Layer 5 of a small transformer language model trained on English Wikipedia (17 layers, counted from 0, width 128).
A neuron's activation on a vector x is GELU(weights . x + bias), where the dot is the dot product.

Input weights of the MLP neurons that the questions are about. A number n stands for n times 0.0026.
n46 (bias 0.008): 5 -1 34 -15 -17 19 2 33 -18 -2 -47 10 39 -11 8 -20 1 8 22 8 -18 19 12 20 15 -30 -3 7 -21 3 28 -31 -2 -34 18 44 -33 -12 22 -10 11 23 -32 17 -21 5 7 9 -11 -6 14 -2 -11 17 -36 -12 3 -15 3 -55 45 30 15 0 -33 -34 13 6 31 38 35 -35 12 -7 29 7 9 -10 1 15 -11 -25 7 -21 -31 -29 5 9 14 -10 -14 -33 -4 -39 19 -3 29 -37 16 -61 -9 12 33 15 -36 3 -33 30 -32 32 -32 -12 -26 -23 -50 4 19 35 -6 -12 19 -3 14 -13 -13 -14 -20 -17
n63 (bias -0.014): 24 26 7 37 21 -22 -10 50 14 21 -22 30 26 12 -10 22 -38 25 18 18 -11 -29 -35 55 26 -14 -21 27 29 23 -9 0 14 36 11 37 38 17 63 11 20 -28 -8 16 23 -29 -52 4 6 -8 -12 42 0 14 0 -12 -8 -44 1 31 18 -9 -1 -26 14 -3 0 -53 29 2 -38 -24 25 -32 -14 -18 2 10 19 27 32 -61 -27 1 0 0 -22 59 -22 14 33 4 -7 17 -5 47 35 7 -57 7 1 2 -7 -8 37 -54 13 18 -8 3 60 -46 25 8 14 -32 6 9 44 35 1 -6 -21 10 12 -28 -3 33
n103 (bias 0.011): 12 -40 -2 -16 -4 7 0 16 3 23 -13 16 -1 -39 1 36 22 4 28 -39 -33 30 24 -13 16 2 -9 37 34 -29 -34 -33 -57 -26 31 -12 18 -27 -36 43 -19 44 15 7 30 13 -4 -3 -1 22 19 -33 7 41 12 -19 10 -20 -1 -19 -14 -1 -39 3 13 24 15 47 46 5 15 28 -20 -35 21 -12 12 -3 2 -22 -26 5 27 -30 21 -7 24 23 7 -27 -27 -3 -22 -11 -27 8 19 18 -6 24 20 -16 -2 21 33 -41 42 -54 -9 -13 18 3 7 -9 22 1 -6 5 1 17 28 -34 6 -1 20 -5 9 -13
n117 (bias -0.004): -28 -12 -26 -15 -3 -1 5 22 -16 -15 -23 50 -31 16 11 -13 -30 -25 49 23 11 7 1 36 -24 34 -6 16 45 -12 -10 -9 -27 15 13 4 6 6 40 -39 7 30 15 -15 -30 -19 -2 -23 28 20 7 -46 24 30 11 -15 -11 26 -7 -4 -20 20 54 19 37 -30 8 32 11 32 5 20 -32 -17 19 -5 16 -65 -9 -28 -1 43 1 4 26 14 -28 8 2 -38 4 9 -12 -11 -9 -23 42 22 -6 -15 11 -4 9 0 16 -14 19 -19 25 65 16 -13 -23 -24 33 -26 21 -49 13 -15 7 -19 13 38 -45 5 -7 18
n139 (bias 0.005): 8 -13 12 1 12 20 28 8 13 -10 -27 38 -53 -25 55 -2 -29 -2 -18 14 -40 39 -8 -12 0 -20 31 4 -4 -3 -15 -9 27 -30 -10 -31 0 12 15 -2 15 21 0 17 -28 15 -7 20 10 -46 12 24 -15 10 -23 -39 -10 -9 9 -23 64 -15 -13 -8 -17 21 7 24 44 -48 -9 7 22 21 -7 34 -3 10 -6 2 -7 -26 -10 -3 9 2 -21 27 74 -22 17 -22 5 18 -35 24 8 1 13 36 27 -8 40 -10 -15 37 -23 20 -33 3 -29 -20 13 3 2 -32 -12 -26 43 -11 16 -34 36 12 -13 -3 -46 -31
n145 (bias -0.000): -43 10 70 -4 -12 34 -18 43 39 -33 8 25 16 -6 47 22 7 3 10 -26 22 1 13 11 22 -29 -29 1 -6 -9 -2 14 -33 17 35 33 -21 -63 15 -1 0 18 15 12 -51 2 -14 64 42 0 -14 -45 -31 1 2 96 15 9 -35 8 1 5 -4 23 -14 -4 -46 6 32 -11 21 23 -38 -12 26 -5 18 22 -11 -23 -2 23 -1 -11 22 -2 -55 0 -20 -28 22 -3 -15 44 27 -23 -2 6 -5 -4 2 10 45 27 -17 -1 6 -10 -8 2 -5 -2 53 11 -35 -2 -18 -11 10 -15 -23 -17 2 6 -17 -8 22 10
n187 (bias -0.025): -10 12 -13 4 1 0 1 22 5 -7 -5 18 17 7 -11 -12 -45 14 35 3 1 -18 19 14 -48 14 -30 3 -23 -21 13 7 -22 24 16 1 -24 13 79 18 -41 -7 13 -4 12 -16 -10 31 -10 -22 -2 43 5 7 23 54 -17 21 -19 -9 -79 -6 11 4 1 -21 -18 17 -3 0 19 -8 -10 70 -15 7 -1 56 -8 -33 -8 -12 6 -14 27 -19 -10 83 22 -8 52 37 7 -37 -3 4 2 -15 -3 -17 -19 18 23 23 -8 -17 6 0 -18 1 38 25 24 4 -46 -36 -36 26 53 13 1 25 11 -21 14 18 12 21
n266 (bias 0.023): 5 32 -49 -1 2 -6 -1 -7 -38 5 16 0 31 11 16 11 1 -28 11 12 -7 13 19 8 -20 -5 -60 -2 6 13 9 -7 -9 11 18 25 -16 -16 16 15 39 -5 -40 13 6 -2 -7 42 -20 -27 3 -7 4 5 -11 18 -41 9 30 11 22 -25 -3 26 4 19 23 33 10 8 45 -16 -11 26 7 18 40 -12 -52 -14 -2 -20 -4 -20 28 28 13 -42 -1 24 7 11 10 17 20 -5 -35 -3 -21 23 -27 -28 3 7 -6 35 -19 1 -42 -15 24 -15 1 29 -19 -5 44 -7 28 22 -10 -48 -17 29 -35 19 -21 19
n395 (bias 0.003): -13 -24 -27 35 8 -32 11 3 35 -25 -10 -30 -4 24 45 -3 -26 -15 -15 46 1 -14 14 -46 32 31 17 -17 -1 11 11 3 4 3 27 22 9 -17 -4 8 8 -5 12 -1 52 -15 -31 -53 33 -47 2 17 -19 -14 -11 6 -18 -7 -21 -4 48 -59 14 16 29 7 31 -16 21 -17 -2 28 -60 12 -6 17 23 3 -32 -8 13 -43 -32 52 64 -11 -5 28 -19 3 7 39 -33 -17 -28 -12 32 -4 -15 19 22 -21 38 29 25 -16 7 24 16 -21 -9 20 -12 -3 -16 -16 21 40 -17 -28 45 -10 -35 -5 16 -24 -5 -13
n444 (bias -0.012): 12 16 39 46 27 24 14 53 -18 32 -20 5 -3 -21 4 -2 44 13 15 15 -15 12 7 -5 33 15 41 -20 -35 -46 5 -54 22 -7 -28 13 -14 -43 5 3 48 -4 -4 19 -30 36 60 -27 -12 2 -33 28 23 -19 53 8 -18 -15 1 -30 6 -7 10 -38 -26 -28 -28 -12 -25 6 26 -17 24 6 13 16 6 -12 -12 23 -41 23 6 -12 -1 13 -35 24 8 16 12 20 0 -8 14 -22 39 -1 8 4 1 18 14 -1 3 5 16 -10 30 -55 -28 2 -4 -10 -30 -25 -28 9 32 -27 2 -38 14 -5 -52 -5 6 -3
n508 (bias -0.001): -17 15 -2 7 -31 -28 8 56 -3 -13 2 30 6 30 -10 -10 -29 -17 1 41 -15 -11 -25 -13 27 0 -46 33 -12 -24 -24 44 6 40 16 9 -12 -18 26 47 -7 -2 42 -5 22 15 -4 -18 18 -31 -9 33 -13 21 -3 -22 10 -4 -13 2 6 -14 6 16 9 22 21 -7 -36 -4 22 4 -6 14 -45 -18 -32 -8 -18 -10 22 -31 37 -1 19 -9 1 81 -16 44 -10 -8 15 -36 15 5 -17 3 32 -11 42 -29 -24 53 29 63 2 16 4 -19 27 -5 7 18 -28 56 49 -24 -5 -47 8 26 -15 1 -39 -11 44 -27

Each question shows a token from some text and the vector x that enters the MLP there. A number n stands for n times 0.058.

" R": -9 0 35 -8 1 25 22 23 23 -11 -36 -23 -16 -46 -9 -4 5 30 2 -12 16 -21 10 -9 31 5 35 -10 -2 -20 -27 12 -26 -6 -13 -16 -30 40 -13 12 25 -2 19 13 15 -48 4 -15 21 -22 22 0 32 -38 6 18 4 -9 8 43 11 11 22 -2 -10 16 2 1 -28 -20 7 8 15 -2 20 0 -26 11 -2 15 -7 -14 -6 -6 -10 17 28 -7 1 5 31 -23 6 -34 -19 4 -22 -2 23 49 -1 -38 7 -2 -24 2 -37 35 14 -1 25 28 -30 38 -19 -2 -17 19 -6 -36 -3 -4 -3 9 -11 -22 -1 -7
Which three neurons fire most, strongest first? n139, n444, n395

" s": 1 2 21 -38 24 28 -7 -11 -14 -5 -9 -2 2 15 -8 18 -8 2 -27 -16 7 4 -5 -2 2 8 15 -23 -8 3 18 23 20 9 -1 8 -29 34 -35 1 -16 -21 28 -2 -12 -24 -13 -9 16 13 -53 8 12 -30 -7 -3 -31 47 -4 -3 18 -9 25 7 8 8 47 15 -20 20 -40 14 26 -6 7 17 -42 4 27 -26 -5 -4 16 -4 19 -60 -2 -35 -1 -43 -27 -35 11 1 -29 12 9 30 22 27 -7 12 4 6 -36 -1 3 19 -1 36 9 13 0 7 -30 12 16 9 17 -12 -17 13 7 29 11 -30 -9 8
Which neuron fires most, and how strongly? n139, at about 0.24

" and": 7 6 8 -6 -16 37 27 21 5 -36 -8 -26 -32 -4 11 -21 -6 -10 -31 10 11 32 -4 -8 -25 2 -20 -18 11 -16 10 4 6 -28 -6 -7 -20 -38 -11 7 -18 44 -4 28 12 -6 0 19 -11 23 32 14 -2 -41 55 -17 6 17 21 -9 -10 -4 -26 -2 -24 -9 15 5 -13 0 20 -15 -6 10 7 -11 23 -30 3 -4 -25 -28 -9 0 -4 -9 -12 -57 -19 41 -20 23 -13 -18 -13 14 17 2 7 -1 -21 -12 -9 33 -6 -4 12 10 17 19 12 0 6 -5 10 11 -7 -35 5 16 62 23 19 53 27 16 -14 -8
Which neuron lights up most? n103

"'s": 36 -17 38 21 -5 22 -5 17 41 -41 -7 -5 9 8 -15 -1 -40 -16 9 -21 -1 23 -29 -3 -14 -9 -6 -2 -21 19 1 -2 12 0 6 -17 -5 -29 20 -19 -6 -27 12 -7 40 2 -17 20 15 22 -5 -37 17 -3 -15 -22 -13 3 35 -18 11 11 -23 3 -7 18 17 22 -1 -18 25 -37 16 -14 9 16 -7 11 21 27 20 -2 0 50 27 -8 -56 -63 -14 1 -37 18 6 16 6 -22 0 0 2 13 12 -31 -13 5 -6 -7 16 1 8 9 38 -1 -5 3 19 -24 -22 5 5 -17 -2 14 10 18 -29 -23 -11 32
Which neuron lights up most? n145

" children": 28 -23 -15 26 -22 -1 10 26 -3 -8 -3 5 -6 -10 22 10 -25 -5 -24 9 18 6 -28 -23 47 33 18 9 3 -16 32 1 12 -33 8 10 2 -5 19 -38 3 5 5 17 -18 -26 47 -16 18 22 -3 32 -16 5 -21 19 -30 13 -3 -18 -3 29 0 0 19 -23 16 30 14 14 -6 4 25 16 -16 5 31 -7 4 28 9 -11 5 7 -7 -14 52 -29 2 6 12 -22 -27 -18 -6 27 -23 11 -13 -14 -27 2 19 -6 15 -18 12 -22 28 -10 9 21 -9 -26 -19 -8 -34 -3 10 -4 -17 -56 -15 -2 -51 -16 19 -4
The two highest activations, in order: n444, n46

"),": 20 -9 11 42 31 38 -46 18 20 -20 7 -3 -2 17 -22 -13 -19 -9 -24 -12 18 14 8 1 14 16 13 -21 -25 -19 17 6 23 -2 5 -10 -16 -38 21 -6 7 32 17 -17 3 -38 24 3 30 3 19 9 -6 -39 22 19 45 16 19 3 -15 -13 -6 -28 -2 -16 -20 34 -3 2 -1 -21 -9 28 1 -5 -37 -3 21 5 1 -16 14 25 0 -2 -4 -6 -20 16 -32 32 -1 -8 17 22 3 -35 3 6 -14 2 -16 8 -9 -27 25 -25 -10 1 -8 4 13 -7 29 -20 -13 -37 -48 -7 -12 27 28 -14 49 -15 -5 -24
Which neuron lights up most? n187

"S": -11 -41 5 -26 32 30 -10 15 16 -4 9 -12 -33 -23 7 -8 -18 41 -15 -25 19 -4 -9 -15 -15 14 0 -17 3 -7 9 52 6 37 -28 -10 -25 22 -51 -17 33 28 4 -1 -14 -2 13 -15 33 -22 -13 -27 -5 -2 4 -7 -30 -10 2 -23 -27 16 -3 -6 -10 -2 33 20 13 26 -32 -4 32 -13 24 10 -25 26 12 9 -14 13 -8 -16 1 -8 51 26 -23 -1 7 -55 16 -12 5 -12 -17 -9 -9 8 10 -18 16 29 -9 -2 -20 7 8 20 -2 10 -31 21 -10 10 36 -6 21 2 -2 10 0 44 -9 12 1 -3
Which neuron lights up most? n139

" the": 21 37 12 -24 1 14 29 22 22 -32 31 -8 27 9 11 -19 -20 -1 3 33 29 -5 -29 -21 -32 3 13 26 -1 -2 -50 21 -43 -11 2 18 5 4 -7 -25 -14 22 11 25 36 28 -14 15 -3 23 10 -2 20 -10 -16 -9 -11 -2 17 1 -17 7 -3 -4 -12 12 10 10 -29 -2 18 -32 15 13 6 4 -23 -22 -14 -4 -29 -9 -4 44 39 -15 -33 -76 -12 -4 -26 -13 -6 -9 6 -23 32 -1 22 25 -1 3 12 -4 6 -25 5 -16 14 4 -34 -29 -8 2 -5 -19 16 14 12 -25 13 6 -4 20 29 10 1 -11
Which three neurons fire most, strongest first? n117, n395, n266

"===": 28 -2 6 -53 -22 6 -9 0 -25 -24 36 -17 32 29 -11 -3 -20 -9 34 6 19 -46 -24 8 -24 -31 -6 17 14 6 16 -10 -31 14 9 -2 17 -35 -2 27 9 10 -13 8 37 5 -16 3 46 28 -9 -26 8 -9 18 -27 -22 7 5 -15 -17 -6 -21 16 34 10 18 -1 -12 6 0 20 -7 -9 -19 28 -23 4 6 -29 -18 13 37 31 2 -16 41 -6 -20 -5 3 10 -8 25 -18 32 -28 -40 21 -2 15 33 -8 -18 -6 -14 -16 14 18 -23 4 -10 20 4 5 -18 17 -6 -14 19 -16 -18 4 14 1 -16 19 -21
Which neuron lights up most? n103

"6": -40 4 4 16 -28 1 -12 -7 5 -18 42 4 -1 -26 -30 -31 -44 -13 -60 -13 -13 -3 9 14 -4 -1 -4 -10 0 43 -1 4 10 5 -18 -33 29 28 18 27 14 -2 -23 -6 27 -32 30 -4 17 -16 28 33 15 -10 -4 3 24 6 -5 4 -22 21 5 -21 -15 -11 22 31 -15 27 1 -15 -4 29 15 36 17 -18 25 -14 4 -7 15 -12 -14 -13 -15 28 2 -10 -28 8 44 -50 28 0 5 5 0 3 17 -22 -2 -17 4 0 -13 26 -4 -20 -18 3 31 3 12 -29 -16 15 5 26 -2 -10 10 0 -23 6 -15 7
Which three neurons fire most, strongest first? n187, n139, n508